Layer 7 of a small transformer language model trained on English Wikipedia (13 layers, counted from 0, width 128).
A neuron's activation on a vector x is SiLU(gate . x + bias) times (in . x + bias), where the dot is the dot product.
The model reads these tokens: "ura" " |" " G" "ER" " Ad" "id" "as" " |\n" "|" " Av" "is" "p" "a" " F" "uk" "u" "ok" "a" " |" " JP" "N" " Mas" "ami" " I"

The vector x that enters this layer's MLP at each token. A number n stands for n times 0.036.
0 "ura": -10 5 9 8 -1 27 41 -12 22 49 -11 7 -26 17 14 43 34 -4 -22 -11 -33 14 5 14 -1 7 2 -8 -11 8 -34 -32 -11 -5 24 30 37 -16 -1 11 4 7 -1 13 14 -53 8 1 -9 -8 -37 11 -17 36 -19 -59 10 6 -28 -21 9 -27 24 -14 -34 37 -39 -10 34 13 -9 -23 36 23 -17 -53 30 -17 -3 -20 6 -9 -2 21 -8 -16 -14 -13 16 15 54 -16 -10 -21 14 -23 -7 -26 22 30 37 -29 -41 -12 -38 -6 29 6 -28 -3 -24 18 9 19 -19 -12 41 17 -12 -10 -30 -8 -24 -2 -1 7 17 11
1 " |": 9 1 12 19 27 21 31 -6 38 43 1 23 5 17 8 30 25 0 -13 -10 -26 -7 -1 -5 2 -2 3 6 0 -17 -17 -34 -6 -5 22 43 29 -3 12 28 1 -27 0 -11 7 -48 13 0 -9 -27 -22 30 26 19 -11 -47 -6 -5 -6 -19 6 -15 14 -21 -3 0 -29 7 23 3 -20 6 29 17 47 -10 27 -26 -10 -14 19 -3 -9 -73 -29 -21 1 -18 29 3 22 -10 -14 -34 -5 -21 -2 -18 3 28 20 -35 -10 -9 -10 -6 13 8 -22 14 -30 -5 12 -17 -3 -5 25 10 2 -2 -28 4 -31 -8 -12 5 6 -5
2 " G": -7 -6 -13 36 31 5 25 -6 19 48 -19 7 -5 19 -2 34 -5 3 -19 5 -8 36 40 -28 8 15 14 17 38 16 -40 -24 6 -29 10 21 45 19 -4 1 -2 -39 -4 -8 22 -11 -8 8 18 -3 0 -24 4 -4 -1 -31 -6 18 -14 -16 8 -12 41 -44 -12 -24 -9 43 44 19 -11 47 13 17 12 -18 -22 -53 -1 -34 -4 14 7 9 -18 -59 12 -5 6 -23 29 7 -3 -13 19 -31 -33 -13 -5 9 -17 -30 -13 0 14 15 21 -15 38 35 -9 -5 -2 0 -13 -8 23 6 9 2 -29 -29 -41 -14 8 1 -4 -10
3 "ER": -23 -10 15 20 41 4 31 5 19 59 21 28 -1 31 12 11 18 2 0 17 -22 17 32 7 14 31 -8 21 45 9 0 -15 3 17 21 0 30 46 14 20 -4 -42 2 2 -23 -8 -6 -27 -39 -7 -18 1 15 -2 32 -1 -7 -6 -20 2 -22 -28 -6 -56 -25 -34 -8 -20 63 3 -16 18 8 14 3 14 -16 -6 17 -10 -26 12 4 -23 -17 -28 9 -23 24 21 47 -3 -21 -63 12 -18 -33 -22 -6 -15 -24 -36 20 -16 1 -19 0 -13 3 -2 0 -42 2 0 -7 0 18 -2 -22 -9 -10 -8 1 -8 -16 -9 20 10
4 " Ad": 18 -30 32 39 40 11 27 27 0 49 7 -2 3 -21 0 17 -7 -11 -5 13 -32 13 37 13 -16 42 18 -3 -14 -33 -4 -18 14 -12 13 42 -12 36 -5 13 -33 -69 -32 9 -17 -29 -19 -25 6 -11 -34 8 16 3 23 16 -12 10 8 -8 0 -13 -4 -45 30 -60 19 -37 28 5 -5 -29 2 4 7 -30 -11 -22 29 -17 5 12 -7 20 -18 -45 -1 13 -1 -26 52 22 18 -9 -29 11 -4 -8 -17 1 44 -51 -1 19 16 -10 40 -31 -1 16 25 -9 9 28 -12 4 3 0 8 -16 -12 28 -57 17 4 -9 -12 -4
5 "id": 4 -5 9 6 -14 -2 31 18 -14 57 -5 10 33 33 39 31 17 22 -13 26 -36 17 -18 4 -4 -18 35 -9 8 6 32 3 24 3 28 48 7 12 5 28 10 -44 21 0 2 4 -27 -16 31 -41 -4 -14 -17 9 -5 -12 -20 -11 -4 -15 -2 -9 3 35 -9 -9 -1 0 42 -7 2 -15 26 10 3 0 -43 -21 3 -44 -1 -4 -2 -30 -29 5 -10 -27 -9 -17 -2 -8 2 -17 -23 1 2 -46 -26 -1 39 -32 16 16 7 23 24 -17 13 16 -6 -50 11 25 -16 24 -58 1 14 1 -15 50 -21 -15 -12 26 -51 -17
6 "as": -4 -30 28 22 -4 13 12 24 4 57 -15 3 41 -27 -30 20 -7 16 -20 -2 -27 9 -7 22 9 16 -5 9 12 20 -4 -22 -12 -23 8 57 16 18 5 -9 7 -34 -17 20 -27 -28 -9 -28 25 -13 -6 -17 -13 36 -8 -26 7 13 14 -35 -34 25 -20 4 1 -24 -16 41 57 13 -21 -12 7 18 -7 -38 -38 -19 25 -6 53 11 -6 -6 -26 27 11 -34 -2 -15 7 16 -2 -10 1 -13 11 0 10 3 19 -27 -27 -27 13 -10 48 -8 5 -22 13 -6 -7 3 -2 4 -11 6 -15 -13 -28 40 -24 -13 43 -22 -32 13
7 " |\n": 0 -15 21 7 26 5 22 34 5 55 18 32 36 12 -28 8 -4 -3 -13 5 -29 -16 -7 -23 0 19 26 -22 -26 -15 -15 -24 -5 -36 22 26 13 -20 20 1 -2 -18 6 -40 27 -39 -6 -2 14 -25 -11 -4 -13 -6 38 -35 -21 1 11 -14 25 -9 -21 -21 3 29 14 7 46 5 -10 1 23 14 0 -41 -16 -36 -7 -14 25 -35 -3 -37 -53 -9 1 -2 33 48 0 11 -11 -15 -7 -39 -7 -4 13 16 14 -27 -7 -7 22 -3 19 6 -5 -13 -29 -16 16 10 1 27 15 5 3 17 -7 7 -42 5 -6 1 19 -7
8 "|": -18 11 -2 9 -5 16 21 10 28 55 5 28 -9 -12 -14 22 -10 5 -6 -2 -22 16 -13 -13 -12 -2 13 -11 5 -13 -18 -35 -10 17 14 34 17 2 3 14 -7 -6 3 -24 -2 -43 -36 22 1 -25 -8 30 12 14 -8 -35 -9 -31 -16 -9 3 1 16 -28 -9 -5 -28 6 54 44 -7 -6 5 -1 36 4 36 -30 -2 -25 17 16 -1 -62 1 -10 8 -3 3 22 24 -10 -13 -3 -38 -25 0 -28 6 33 24 -30 -22 3 10 23 -2 5 -14 19 -1 -10 37 -9 -12 -18 35 1 14 -8 -20 -5 -36 -22 -14 21 -8 6
9 " Av": -3 10 25 18 10 31 19 9 37 61 -21 -2 -26 -22 -27 27 -4 9 4 -7 1 31 7 -23 -3 4 -3 1 41 8 -2 -23 0 -10 17 23 9 23 -12 -4 -23 -20 -31 10 6 -46 -28 1 56 -23 -2 -14 -23 38 -42 -14 -39 1 -10 -2 22 25 10 -56 -17 -29 5 -21 48 39 6 -13 10 7 -8 5 -16 -32 2 -19 -7 21 -9 -16 29 -31 -19 6 -2 -32 -3 2 -9 -26 -13 -2 2 -5 1 46 53 -41 -18 -5 -10 44 12 7 20 10 -26 0 31 7 0 -8 8 8 20 22 -22 34 -56 -3 -8 11 -39 -7
10 "is": -4 15 15 -9 13 -3 22 35 0 72 -18 7 -1 14 -16 2 3 1 -15 15 1 46 -29 -9 1 -10 7 -15 0 -20 -9 -38 -2 -22 25 20 31 6 14 -12 -2 -7 -17 18 5 -25 -26 -10 35 -27 20 -4 -31 34 -31 -23 -3 -11 -9 -13 -34 10 3 -2 11 -49 6 10 80 35 -37 -15 -3 19 -21 13 8 -17 -12 -45 25 19 2 -21 17 -4 5 -29 -14 2 18 -13 -16 15 -12 -9 12 -13 -7 25 13 -27 -14 -26 -6 45 27 -13 25 35 36 -32 12 0 -12 2 8 -9 -11 -12 -9 30 -17 -15 -3 0 -18 -17
11 "p": 3 -15 20 21 13 4 13 33 1 68 -26 -11 18 -11 -36 24 9 10 -18 3 -22 16 -11 16 7 2 4 -4 8 -19 15 -46 -16 0 32 1 -7 21 -30 -19 5 0 -19 -32 6 -52 -27 1 -27 -29 -38 -23 -23 31 -14 -31 -5 16 27 -9 -22 8 10 15 -3 -7 6 2 66 20 -20 -13 -3 22 -3 -16 -21 -35 0 -11 22 33 2 -8 25 19 2 -14 0 -28 19 -6 -28 -17 -32 -40 -5 36 18 3 6 -24 -14 4 7 8 12 3 29 -12 -17 8 45 21 -9 42 41 21 -1 -6 -20 35 -7 7 -27 2 3 9
12 "a": -9 -28 -6 21 -18 8 23 49 3 38 -10 24 -28 -13 -11 9 12 17 -6 7 -6 39 6 23 -5 -21 -3 2 22 -39 -34 -33 -8 -19 34 24 34 39 -13 -10 -9 -13 3 -2 -2 -23 12 -24 45 -30 -14 -23 2 38 -5 -39 2 -8 14 -20 -56 10 -27 23 -18 24 -8 18 74 27 -27 -34 23 13 -11 -9 -11 -26 -7 -21 17 4 7 -25 3 -1 -15 -35 -20 -6 67 2 -14 -19 3 29 2 -12 3 -2 0 9 2 -17 28 -1 13 5 11 10 -21 -21 25 9 -12 -4 22 -6 7 -1 -35 6 -21 -16 10 17 16 12
13 " F": -2 -15 -7 15 31 12 20 16 8 47 7 8 -20 15 -20 23 9 6 16 14 -54 0 19 20 -22 1 42 19 -10 -43 -10 -23 -23 -17 29 18 24 22 -14 11 -1 -7 -43 -14 6 -42 -22 -3 14 -14 -21 -6 19 20 5 -12 -27 17 -27 4 3 23 13 12 -9 -42 7 23 64 13 8 -20 12 3 -10 -27 -22 -59 -12 -14 4 33 -1 -11 8 -23 -11 5 -11 -25 27 16 10 -7 10 -4 -27 -10 10 3 -8 -52 5 10 -6 8 -6 1 26 1 -33 -16 40 3 10 -6 34 15 22 24 -22 -6 -38 -8 17 -18 -1 7
14 "uk": -25 -19 28 -6 14 7 29 33 6 53 7 36 16 11 0 10 2 8 -17 11 -2 30 -14 -8 15 11 0 -18 15 -26 -8 6 1 -30 9 17 30 52 -9 27 -6 9 -4 15 13 -12 2 0 15 -25 12 -25 -11 9 42 -27 -2 31 -20 7 4 9 0 -36 -53 31 -16 5 63 20 -16 -24 12 7 -5 -12 -38 -24 10 -19 -11 -8 -2 -31 38 -11 -27 -19 -31 -33 -6 21 15 11 0 41 1 -54 -55 -6 14 -32 -21 -1 -2 2 -7 -16 13 9 14 -43 41 0 -5 -4 19 9 -7 10 -22 40 -32 -42 2 13 -13 -2
15 "u": -19 -25 -2 -7 29 35 27 33 -8 53 -15 9 -2 -7 -1 0 -17 19 -28 -3 -17 14 13 48 12 2 1 -44 -17 -6 -13 -14 -14 -34 6 15 39 36 -3 3 29 -6 -19 -1 13 2 -13 -6 26 -12 -13 -12 -4 23 27 -37 -4 18 -19 9 -32 -7 1 -17 -16 -34 -23 0 85 17 -10 -50 15 24 -22 -27 -29 -8 -15 -21 20 -9 12 -25 27 1 1 -31 18 -12 -8 34 -14 -33 -1 26 -1 12 1 -34 21 -13 11 -51 25 16 -10 -5 14 14 -25 -23 17 11 -8 0 28 0 -11 7 -8 28 -27 5 13 2 -5 -2
16 "ok": -18 7 15 8 31 12 32 18 3 50 -19 26 18 -14 6 28 4 12 -18 8 -14 -9 -1 7 33 12 6 -30 -15 -49 -6 16 -37 -31 12 9 15 16 -12 -2 23 23 3 -1 -2 5 17 -14 -6 -28 -12 -15 7 25 16 -37 0 34 -29 -3 -18 15 1 -25 -5 -10 16 1 65 5 8 -38 14 5 -20 -45 -45 -10 -2 -5 21 1 -6 -39 13 0 11 -23 20 -24 32 14 1 -44 17 12 10 -10 -25 -22 10 -22 -18 -10 25 -23 -6 -35 9 -3 -38 -55 44 21 3 3 4 30 -25 19 -11 11 3 -24 20 -7 -28 3
17 "a": -19 -22 -12 16 25 3 25 35 1 42 -15 12 -3 -19 4 4 -6 22 -24 -1 -22 23 25 29 7 -4 -12 -23 6 -45 -41 -1 -50 -24 2 27 17 33 -14 -25 14 -19 -13 -8 -9 -1 24 -28 23 -16 -24 -16 21 36 6 -56 11 13 16 -9 -42 42 -16 15 0 -1 -14 16 80 19 -11 -73 13 9 -14 -39 -13 -12 10 -5 24 -4 -1 -33 -8 -6 -7 -26 16 -3 30 20 -24 -18 15 18 2 7 6 -10 1 -8 -6 -35 51 -4 4 -3 -3 -5 -17 -4 28 15 -2 -16 15 -1 -23 10 -15 5 -18 24 38 6 -8 16
18 " |": 5 1 12 24 34 6 24 5 19 36 1 19 11 -7 8 23 8 4 -11 -16 -38 -4 -1 26 4 4 31 -22 -17 -48 -14 1 -29 -31 16 45 13 -3 4 5 7 -27 -7 -28 6 -33 8 -8 8 -10 -8 33 50 11 16 -24 -13 -1 1 -8 2 -5 -10 -8 2 -22 -7 22 32 4 -15 -5 9 3 42 -16 4 -34 12 0 23 4 -6 -95 -37 -6 7 -24 22 -3 5 10 -25 -8 1 2 3 -14 7 8 -4 -28 -2 -3 16 -10 -3 2 -8 -3 -33 -13 26 8 14 1 20 12 -19 8 -17 10 -26 -2 -1 -3 -6 -4
19 " JP": -4 9 59 40 47 15 21 1 -11 33 -27 23 4 -4 -1 12 2 -11 2 6 -34 21 24 15 26 51 3 -2 10 27 21 2 -17 22 20 45 28 31 -22 -8 15 -54 4 -29 5 -29 7 -23 -6 12 10 -8 13 -17 11 -1 -18 -16 8 -26 -3 -6 -3 -48 -5 17 -8 32 26 21 -13 17 -6 7 5 -12 -60 -26 17 8 -4 -3 -11 -41 -17 -40 8 -6 0 11 2 29 13 -68 -3 -18 -19 -25 0 -14 28 -45 -14 -10 39 8 -18 1 37 -1 -25 -29 29 18 -18 -14 2 2 2 -3 -10 -14 -28 -55 23 -6 11 9
20 "N": -23 8 4 29 13 -6 28 8 -9 38 4 8 52 -8 37 10 -24 8 -14 14 4 26 14 18 12 35 23 -16 32 -15 -9 10 -6 0 -4 21 20 27 3 -15 17 -39 -10 15 -17 10 -29 9 -21 0 -18 -2 -2 16 18 -21 -3 -9 -21 1 -26 1 -41 -22 20 5 5 -32 77 15 6 -9 17 -6 27 -20 -23 -7 41 -12 -32 24 -11 -65 -34 -35 0 -8 2 -5 25 29 -9 -31 5 -12 -22 -33 -9 10 -21 -37 7 -12 11 23 14 -13 9 15 21 -44 -1 -5 -5 -13 -11 3 -13 15 -5 6 -29 16 27 -16 -17 -14
21 " Mas": 2 -17 15 2 5 5 24 21 -10 59 0 1 38 -28 -1 -29 -23 13 -23 4 -35 12 28 -18 16 27 27 -16 7 -30 27 -7 1 -12 3 61 32 22 -12 9 -20 -19 -19 2 -9 -31 -13 -8 3 -29 1 -14 27 -14 39 -12 -5 13 -3 -19 -1 27 10 -73 -19 -13 -31 14 47 20 -11 -52 8 18 -1 -30 -36 -44 36 -22 12 13 11 -19 -6 -13 7 -4 -23 -26 53 34 20 23 -15 1 -8 3 -12 -5 18 -43 -28 -9 0 14 3 -24 41 8 26 -10 6 5 8 -36 -6 19 -15 -9 -1 37 13 6 27 -4 -2 -33
22 "ami": -1 -11 27 -24 -10 8 26 28 -33 56 17 23 37 -10 5 31 -8 10 -5 13 -32 10 16 9 26 21 15 -34 -1 -16 -31 -36 -4 -31 -6 55 24 16 -27 13 34 -29 -1 -6 -2 26 -25 -25 7 -20 -30 -8 2 35 33 -33 10 15 -6 -31 0 4 16 13 -36 -22 23 4 56 22 -5 -10 9 16 -18 -21 -54 -32 6 -7 -11 -11 -7 -59 -6 -4 -11 -29 11 -5 5 3 -34 -16 6 31 9 -31 10 -6 21 -14 -4 -2 41 -19 4 -19 15 0 -23 -20 10 0 -9 -28 -6 -12 6 16 1 39 17 6 6 11 1 13
23 " I": -16 20 14 11 54 3 24 7 0 41 -2 12 23 8 14 -2 -16 -18 -12 -4 -3 14 17 21 -15 10 16 -7 -14 -34 -14 13 -1 -16 -4 57 -18 -21 3 10 1 -40 -24 2 4 -12 -6 -43 6 3 8 9 26 19 30 -16 -22 2 -17 12 7 8 -14 -24 -10 -30 12 27 50 10 0 -11 4 9 -8 -9 -61 -16 28 -10 14 34 6 -21 -10 2 -5 -19 12 -26 1 26 -22 -55 43 -31 -17 -9 -2 8 30 -56 -17 -23 55 0 14 -24 48 -22 -1 -27 22 39 1 -13 -19 8 0 8 -3 -7 -15 -15 37 -14 -18 -21

Each question shows the input weights of one neuron of the MLP. A number n stands for n times 0.0054.

n130 gate (bias -0.145): -12 32 1 42 28 18 11 10 -15 -14 36 -9 -49 1 -46 23 14 -1 23 10 65 -32 -5 -18 -29 -21 5 -59 14 4 -7 27 8 32 25 -10 0 -7 -15 -8 27 -18 14 -17 4 -6 26 18 -44 -17 -21 -24 22 -53 -12 9 -42 15 -41 27 19 11 22 -17 13 70 -40 19 -14 -28 1 28 10 -30 7 1 -9 -3 -9 -10 -13 -36 11 20 -9 15 -20 23 8 -22 11 27 25 -21 1 -4 -2 -9 -20 24 -3 29 21 4 4 39 -12 8 -21 12 -24 -27 40 -40 7 9 7 -19 16 3 -29 13 -35 18 -20 39 3 22
n130 in (bias 0.067): 22 17 10 -10 -26 19 -25 -39 -6 -7 28 -37 28 -22 -32 -1 -10 -32 -6 21 43 -3 -15 -24 -23 -17 15 3 3 4 -12 0 2 -4 32 36 8 8 -15 1 -28 37 11 -9 -2 10 -27 -35 11 -19 -49 -17 -13 -36 21 39 10 1 -33 -42 4 -2 -2 -6 -7 -16 -1 1 -15 28 -10 -1 -6 37 34 25 -17 -10 21 13 -37 -8 -4 -1 9 -14 15 53 -6 3 -1 -10 27 -20 7 27 -34 6 -57 -14 -3 -3 18 -33 -66 10 43 -27 10 0 17 2 11 7 2 -40 -20 21 -11 20 7 8 7 -36 -35 36 34 -29
It fires most on token 17 "a"

n217 gate (bias -0.195): 27 -2 -28 -15 6 38 -18 16 -4 15 -13 -16 -20 40 -57 -10 23 12 -21 -1 -28 29 -24 -28 8 -6 34 9 5 -33 -45 -13 31 -12 15 -6 5 -4 -17 -32 3 21 -14 26 -33 18 -10 13 32 -19 27 10 3 -7 -13 22 -9 -15 1 -10 1 -14 5 21 -9 -25 -3 -53 3 8 -6 19 -31 -11 -15 23 -8 35 8 29 30 -18 -4 -4 21 12 33 -10 2 32 6 17 4 -21 11 24 49 -8 17 6 -6 5 -13 -18 -44 20 -10 -2 -8 35 -17 11 45 0 -19 7 -4 -6 1 -1 23 6 9 -1 -61 30 11 -9
n217 in (bias -0.030): -18 -25 12 -28 3 33 -4 -30 19 -17 32 -7 13 3 -8 -13 7 -10 -11 4 5 -12 -2 14 2 -17 -7 41 8 -33 6 -8 -18 18 -2 15 -4 21 -15 14 -28 6 1 -20 -31 0 39 33 -3 1 -33 6 3 2 -4 -34 -7 26 -23 8 15 11 -7 -25 -4 12 -4 -6 1 -19 18 8 28 -25 -5 7 -2 -40 -37 -15 -9 -54 3 9 39 -5 15 36 43 6 -14 -31 27 -10 6 33 -13 -21 -10 24 -1 -21 -6 -1 -23 -21 -20 -2 30 31 15 -1 52 10 3 -2 -4 11 -5 4 35 -23 23 12 5 10 -5 -31
On which token does it fire most, and how strongly? 6 "as", at about 0.6

n30 gate (bias -0.131): -8 12 -15 2 10 -10 -12 -20 -10 -21 2 -24 -51 11 28 1 15 -31 8 16 -17 -12 -5 6 3 -18 -7 26 -5 7 -3 39 16 1 14 28 10 40 -23 65 -12 -11 17 -14 25 -23 24 42 9 38 29 1 17 -13 -24 -31 -2 -16 -30 3 -27 -8 39 -32 -1 15 -30 1 -27 -4 -10 30 -23 -6 5 13 -12 -20 -4 12 -31 -3 -11 26 17 -1 4 19 7 8 -18 -4 20 -30 4 15 14 -57 20 39 17 1 19 -27 -20 -27 22 16 10 2 -36 -18 15 -44 -28 -3 13 36 30 32 -35 21 2 13 10 -4 -1 -1
n30 in (bias 0.020): 9 11 -47 -20 24 10 19 14 20 22 -24 -20 -10 0 -4 -22 7 -3 -35 18 -27 23 27 7 17 16 -1 -22 -29 -8 -20 -17 -7 -3 -15 5 20 -7 9 -20 17 -3 -4 -39 -4 30 22 21 0 -6 3 3 -13 -31 -26 -51 20 9 30 6 4 -24 0 31 17 20 28 13 20 32 -8 38 -27 -23 22 1 -5 -19 33 25 -14 10 13 -14 -14 16 36 24 4 -8 -19 11 -11 -17 2 2 -5 32 22 -11 -38 4 -2 17 -20 16 1 36 -20 33 17 -3 27 -28 -3 29 2 -5 13 17 -4 -8 -23 14 -26 -12 13 -45
Its two highest activations, in order, are on tokens 2 " G", 1 " |"

n240 gate (bias -0.270): 33 1 3 -23 -29 22 27 15 25 4 55 13 25 41 9 -15 18 37 2 -3 -6 18 23 1 -17 34 13 20 -7 -20 -7 23 -30 -11 -27 16 25 -19 -29 1 11 -10 28 10 -10 -5 -37 -13 -12 -25 19 -9 -15 -32 25 -7 18 2 -2 18 -13 -34 26 -13 -2 15 31 -23 21 35 -23 -24 1 39 11 -25 2 4 13 13 17 -10 12 -9 1 -8 24 19 31 18 -25 19 -1 -11 22 -16 -24 -22 -2 -11 -38 -15 -16 -31 -3 -12 52 -1 -32 0 13 3 -29 -2 9 -19 26 23 -4 -5 -19 -21 4 36 -14 23 18 -7
n240 in (bias 0.002): -5 -26 5 11 26 -38 -7 -2 -10 -13 4 -1 7 -9 -10 -36 -31 -16 7 6 -7 -29 19 6 -51 19 28 4 8 -8 44 11 1 -29 -41 36 -11 -8 36 40 19 10 -21 -14 32 18 10 -11 43 -17 -32 -28 8 2 -7 -14 -20 2 -7 1 -7 5 -8 -24 -25 10 -6 -18 -5 -11 27 -23 -16 30 7 -24 -22 -2 -29 14 12 6 12 2 -9 -6 2 11 5 -33 -2 -40 -3 -13 -33 37 11 23 -1 -17 -30 10 0 57 -10 12 10 -53 23 -13 12 5 1 23 5 27 -20 -14 13 14 13 12 -3 -34 23 -1 10 11
It fires most on token 21 " Mas"

n13 gate (bias -0.126): -33 23 -6 11 -4 -18 -1 -10 34 -20 -3 -8 -9 -25 -4 9 -5 -10 -6 -13 -22 -13 9 -6 -30 6 -12 15 19 -15 -19 54 28 -16 -15 21 17 -16 8 2 -1 2 8 -8 7 -36 2 14 -44 -9 -43 -8 -7 -17 3 5 -1 -2 31 21 -4 7 3 -28 -12 1 -44 -2 -15 6 -4 -15 -17 -21 -21 25 3 10 -3 -5 -31 39 -3 2 40 -32 8 -3 46 -6 -18 -23 -44 9 -27 -29 19 -58 45 5 36 -21 -25 51 8 9 1 -31 -3 7 45 -28 -5 -19 0 9 17 -15 26 -8 23 -13 -6 14 -18 -17 21 26
n13 in (bias -0.053): 37 -32 19 34 -37 -9 5 -7 2 -15 -10 -23 -37 -18 -30 42 20 -2 17 -8 10 2 7 21 22 -25 1 21 -3 20 -1 17 -10 19 -16 31 -5 -20 -19 15 33 16 -2 10 -29 -13 1 49 -34 14 20 -19 -12 -22 8 24 -4 7 -10 -19 11 -19 13 -10 23 -32 -11 -10 -11 -10 -2 -27 -13 -1 2 -7 32 -21 13 -5 37 -6 2 12 12 -15 28 -3 36 4 -7 -22 -20 -1 -10 11 -24 1 -24 -7 -1 -15 -37 -2 17 5 19 29 -14 8 -5 18 8 10 18 15 35 0 -12 -46 4 19 -13 -34 -30 12 -32 -13
On which token does it fire most, and how strongly? 8 "|", at about 1.3

n253 gate (bias -0.040): -5 -29 16 -2 -5 -14 -18 26 -10 8 2 -58 -2 22 18 -47 21 -4 -5 22 -22 29 -11 -5 7 5 46 -15 10 -3 7 43 17 -7 -5 -19 3 3 -4 -13 -11 -20 -27 39 -13 35 2 21 8 9 -5 6 8 -43 1 36 -17 32 32 8 -1 10 3 -4 8 -9 6 11 -2 5 14 -24 -14 -13 -10 13 -12 16 -6 -22 13 -6 38 3 19 3 3 8 -5 -5 -13 11 4 -21 13 12 7 35 -4 3 -22 21 7 12 -11 8 -9 -10 -8 -22 42 -1 8 -5 16 -11 18 37 2 -39 10 -2 29 27 10 6 -6 8
n253 in (bias -0.066): -15 -35 -2 -13 20 -7 22 16 10 23 0 -6 -2 -2 3 3 27 16 -43 -1 -36 29 -6 -29 -3 -2 -15 -22 22 2 -19 7 15 -32 -33 27 -5 4 29 -3 -4 -10 -23 30 -20 -5 6 9 -4 -21 -17 3 18 -15 -2 1 5 15 36 -21 0 -7 18 -48 7 -27 -20 -2 9 3 4 -9 -25 21 3 -1 -3 19 11 -33 26 -24 -11 12 -21 -39 2 10 19 9 -3 11 1 1 -27 -23 9 -7 -8 -10 -18 -41 -6 6 -7 17 -6 -13 -14 20 13 -10 9 11 -7 -1 18 0 -33 11 -14 11 3 -2 -12 3 -5 -5
It fires most on token 21 " Mas"

n23 gate (bias 0.044): -11 -11 -33 12 38 23 -16 11 -12 -18 -14 37 -5 -4 -26 -18 10 -13 -3 -12 -8 15 -29 13 31 -20 -10 11 8 48 -5 -6 21 -64 -19 3 -31 0 -9 -7 -3 5 -11 -16 19 26 -13 -20 14 -46 27 -11 -31 26 11 13 12 -23 -7 -14 -9 3 1 7 -4 -21 0 5 0 19 -11 -23 -30 18 39 -32 8 34 15 -21 -29 32 2 -23 9 2 4 -30 15 -18 28 -35 57 -11 14 33 14 8 11 -33 2 -8 7 -1 9 12 14 -8 14 -20 0 -13 29 26 9 -2 13 -5 7 18 -8 -37 -10 -11 -17 -9 31 -16
n23 in (bias -0.002): -44 3 11 -20 -7 15 -18 36 -1 -7 -23 18 -1 1 -1 -11 -35 -4 14 29 1 10 -18 -30 -21 7 22 40 23 10 28 6 19 -8 -37 12 25 22 3 11 -22 5 -14 -6 -11 18 -27 -13 3 -1 -40 -19 -12 44 -9 1 -6 -43 -4 -21 -13 27 28 24 -4 12 -17 6 -2 25 -10 43 -14 12 33 16 -11 1 -13 18 -19 13 -14 -29 31 -6 12 10 -8 6 17 -24 26 2 0 7 14 18 13 -11 38 -14 -12 18 -18 11 15 -14 14 10 -1 -5 0 12 6 -12 -54 -28 47 14 11 -39 -35 -21 12 29 25 14
It fires most on token 12 "a"

n65 gate (bias -0.155): 6 13 -7 -18 11 -30 13 -6 -1 -19 21 11 -21 -7 17 -16 11 2 -12 25 -34 -1 9 -5 10 -17 38 -23 -23 -32 -15 38 -10 5 34 42 -23 31 -32 13 9 3 44 11 -1 -32 45 1 -10 5 -28 19 -8 -20 -10 5 -15 25 -26 6 -12 -45 -18 10 42 26 2 -22 -24 -18 -14 -25 -13 -34 6 20 12 -9 8 -10 21 -40 -31 -4 2 -26 -26 15 32 50 2 18 -4 17 3 10 -23 -42 -28 8 -19 -2 6 24 -15 4 6 -13 1 39 23 -21 -15 -52 -4 -48 29 26 19 -32 22 -39 -10 22 1 -10 -12 -33
n65 in (bias 0.075): 3 11 -36 15 6 15 -1 5 -13 -17 -27 25 19 -22 -2 44 29 -7 26 4 8 -16 7 19 -4 -28 19 33 18 -9 -5 -22 -20 -7 -16 36 28 5 -6 -4 10 10 32 11 17 -10 -23 49 -27 17 -6 -3 1 28 -35 22 -28 15 -11 -46 8 -3 25 15 -30 -3 -20 15 -16 -38 10 23 16 -16 -8 -15 -13 -5 -20 -8 3 -6 7 -23 -41 16 17 10 -27 -7 26 -22 22 -20 19 -37 -13 23 5 33 3 47 9 -26 -20 -37 17 20 6 -6 -41 19 -26 -11 -28 5 5 -9 33 19 -7 -5 -2 -16 -1 14 -31 -9
On which token does it fire most, and how strongly? 1 " |", at about 1.4

n185 gate (bias -0.082): 3 14 20 -29 -15 -24 14 -12 -3 7 7 -12 -30 14 -17 34 -15 10 9 19 17 8 -9 18 -25 -12 19 -21 -9 3 -14 0 6 -21 44 -40 25 16 -24 23 6 49 -8 7 -22 -20 3 33 -20 13 21 2 32 21 13 -1 -16 5 3 28 -21 1 -3 16 -15 -11 -17 -4 29 -1 -23 -7 -4 1 -39 18 -12 -10 -5 -3 12 -7 22 4 31 18 6 -6 -30 -8 20 7 -18 -8 -19 2 -22 3 10 21 23 -11 -15 -14 2 25 3 36 -25 -5 -20 -34 2 -7 -20 -5 24 0 -23 11 5 16 -14 8 -15 12 -27 -26
n185 in (bias -0.114): -6 12 -7 -46 2 38 28 -3 20 20 -17 -4 2 -25 -19 7 2 -4 -12 -16 -27 -4 -24 -16 -1 -24 -3 29 -8 -27 -9 11 13 34 35 -51 4 13 -53 11 -8 28 35 9 20 -29 11 -27 20 5 9 4 -8 -5 -14 -25 -9 53 -22 5 -12 -4 18 7 -5 -15 20 4 43 29 17 -12 18 -12 -62 -4 -2 -4 -18 -14 15 -33 -20 14 -7 9 -15 -12 4 -6 -1 5 -46 -1 2 14 -1 -1 -5 23 17 10 4 5 -15 -22 -21 16 -5 20 16 4 3 16 -23 10 2 -23 -13 -17 9 6 14 -2 -2 32 -26 -16
It fires most on token 10 "is"

n47 gate (bias -0.061): 12 20 33 -42 -24 -22 -26 11 -14 38 -10 21 30 27 4 24 35 3 -12 7 13 -32 -4 -8 -11 20 21 13 18 19 -27 -22 24 -11 27 -12 7 -2 -16 30 33 -2 -20 14 -16 13 -23 -5 18 -1 -32 -24 -23 6 20 -17 -5 -12 24 -2 -11 -18 17 16 11 12 -19 -22 28 -49 -15 19 18 6 26 22 21 -9 12 -30 33 -22 29 8 0 -29 5 -18 15 -9 8 -9 3 7 -14 -17 3 -24 12 -12 -10 5 -27 37 -16 -8 -4 6 8 49 11 -15 10 14 8 21 7 -30 -10 3 0 8 40 18 -28 8 8 4
n47 in (bias 0.020): -26 47 13 -18 5 -36 19 7 19 42 12 13 7 1 -6 -7 -12 -3 -14 -2 0 -6 23 -2 21 -11 18 -18 -15 -11 -4 -20 38 -3 11 -3 7 0 0 -3 8 -2 24 -2 -6 4 1 -23 -16 -16 -2 -26 -34 2 -10 -22 11 38 -3 -2 -4 38 -23 41 -20 29 23 -2 18 -5 19 15 -4 -1 -12 22 -14 30 23 -3 -20 21 -6 -14 26 11 -18 -27 -23 26 -15 29 3 -51 -8 -14 -13 -31 3 -18 -11 -7 28 -12 -15 2 1 27 -28 21 27 -7 -22 -8 1 12 3 -24 -11 -12 21 23 12 9 -9 3 -31 12
Its three highest activations, in order, are on tokens 5 "id", 22 "ami", 10 "is"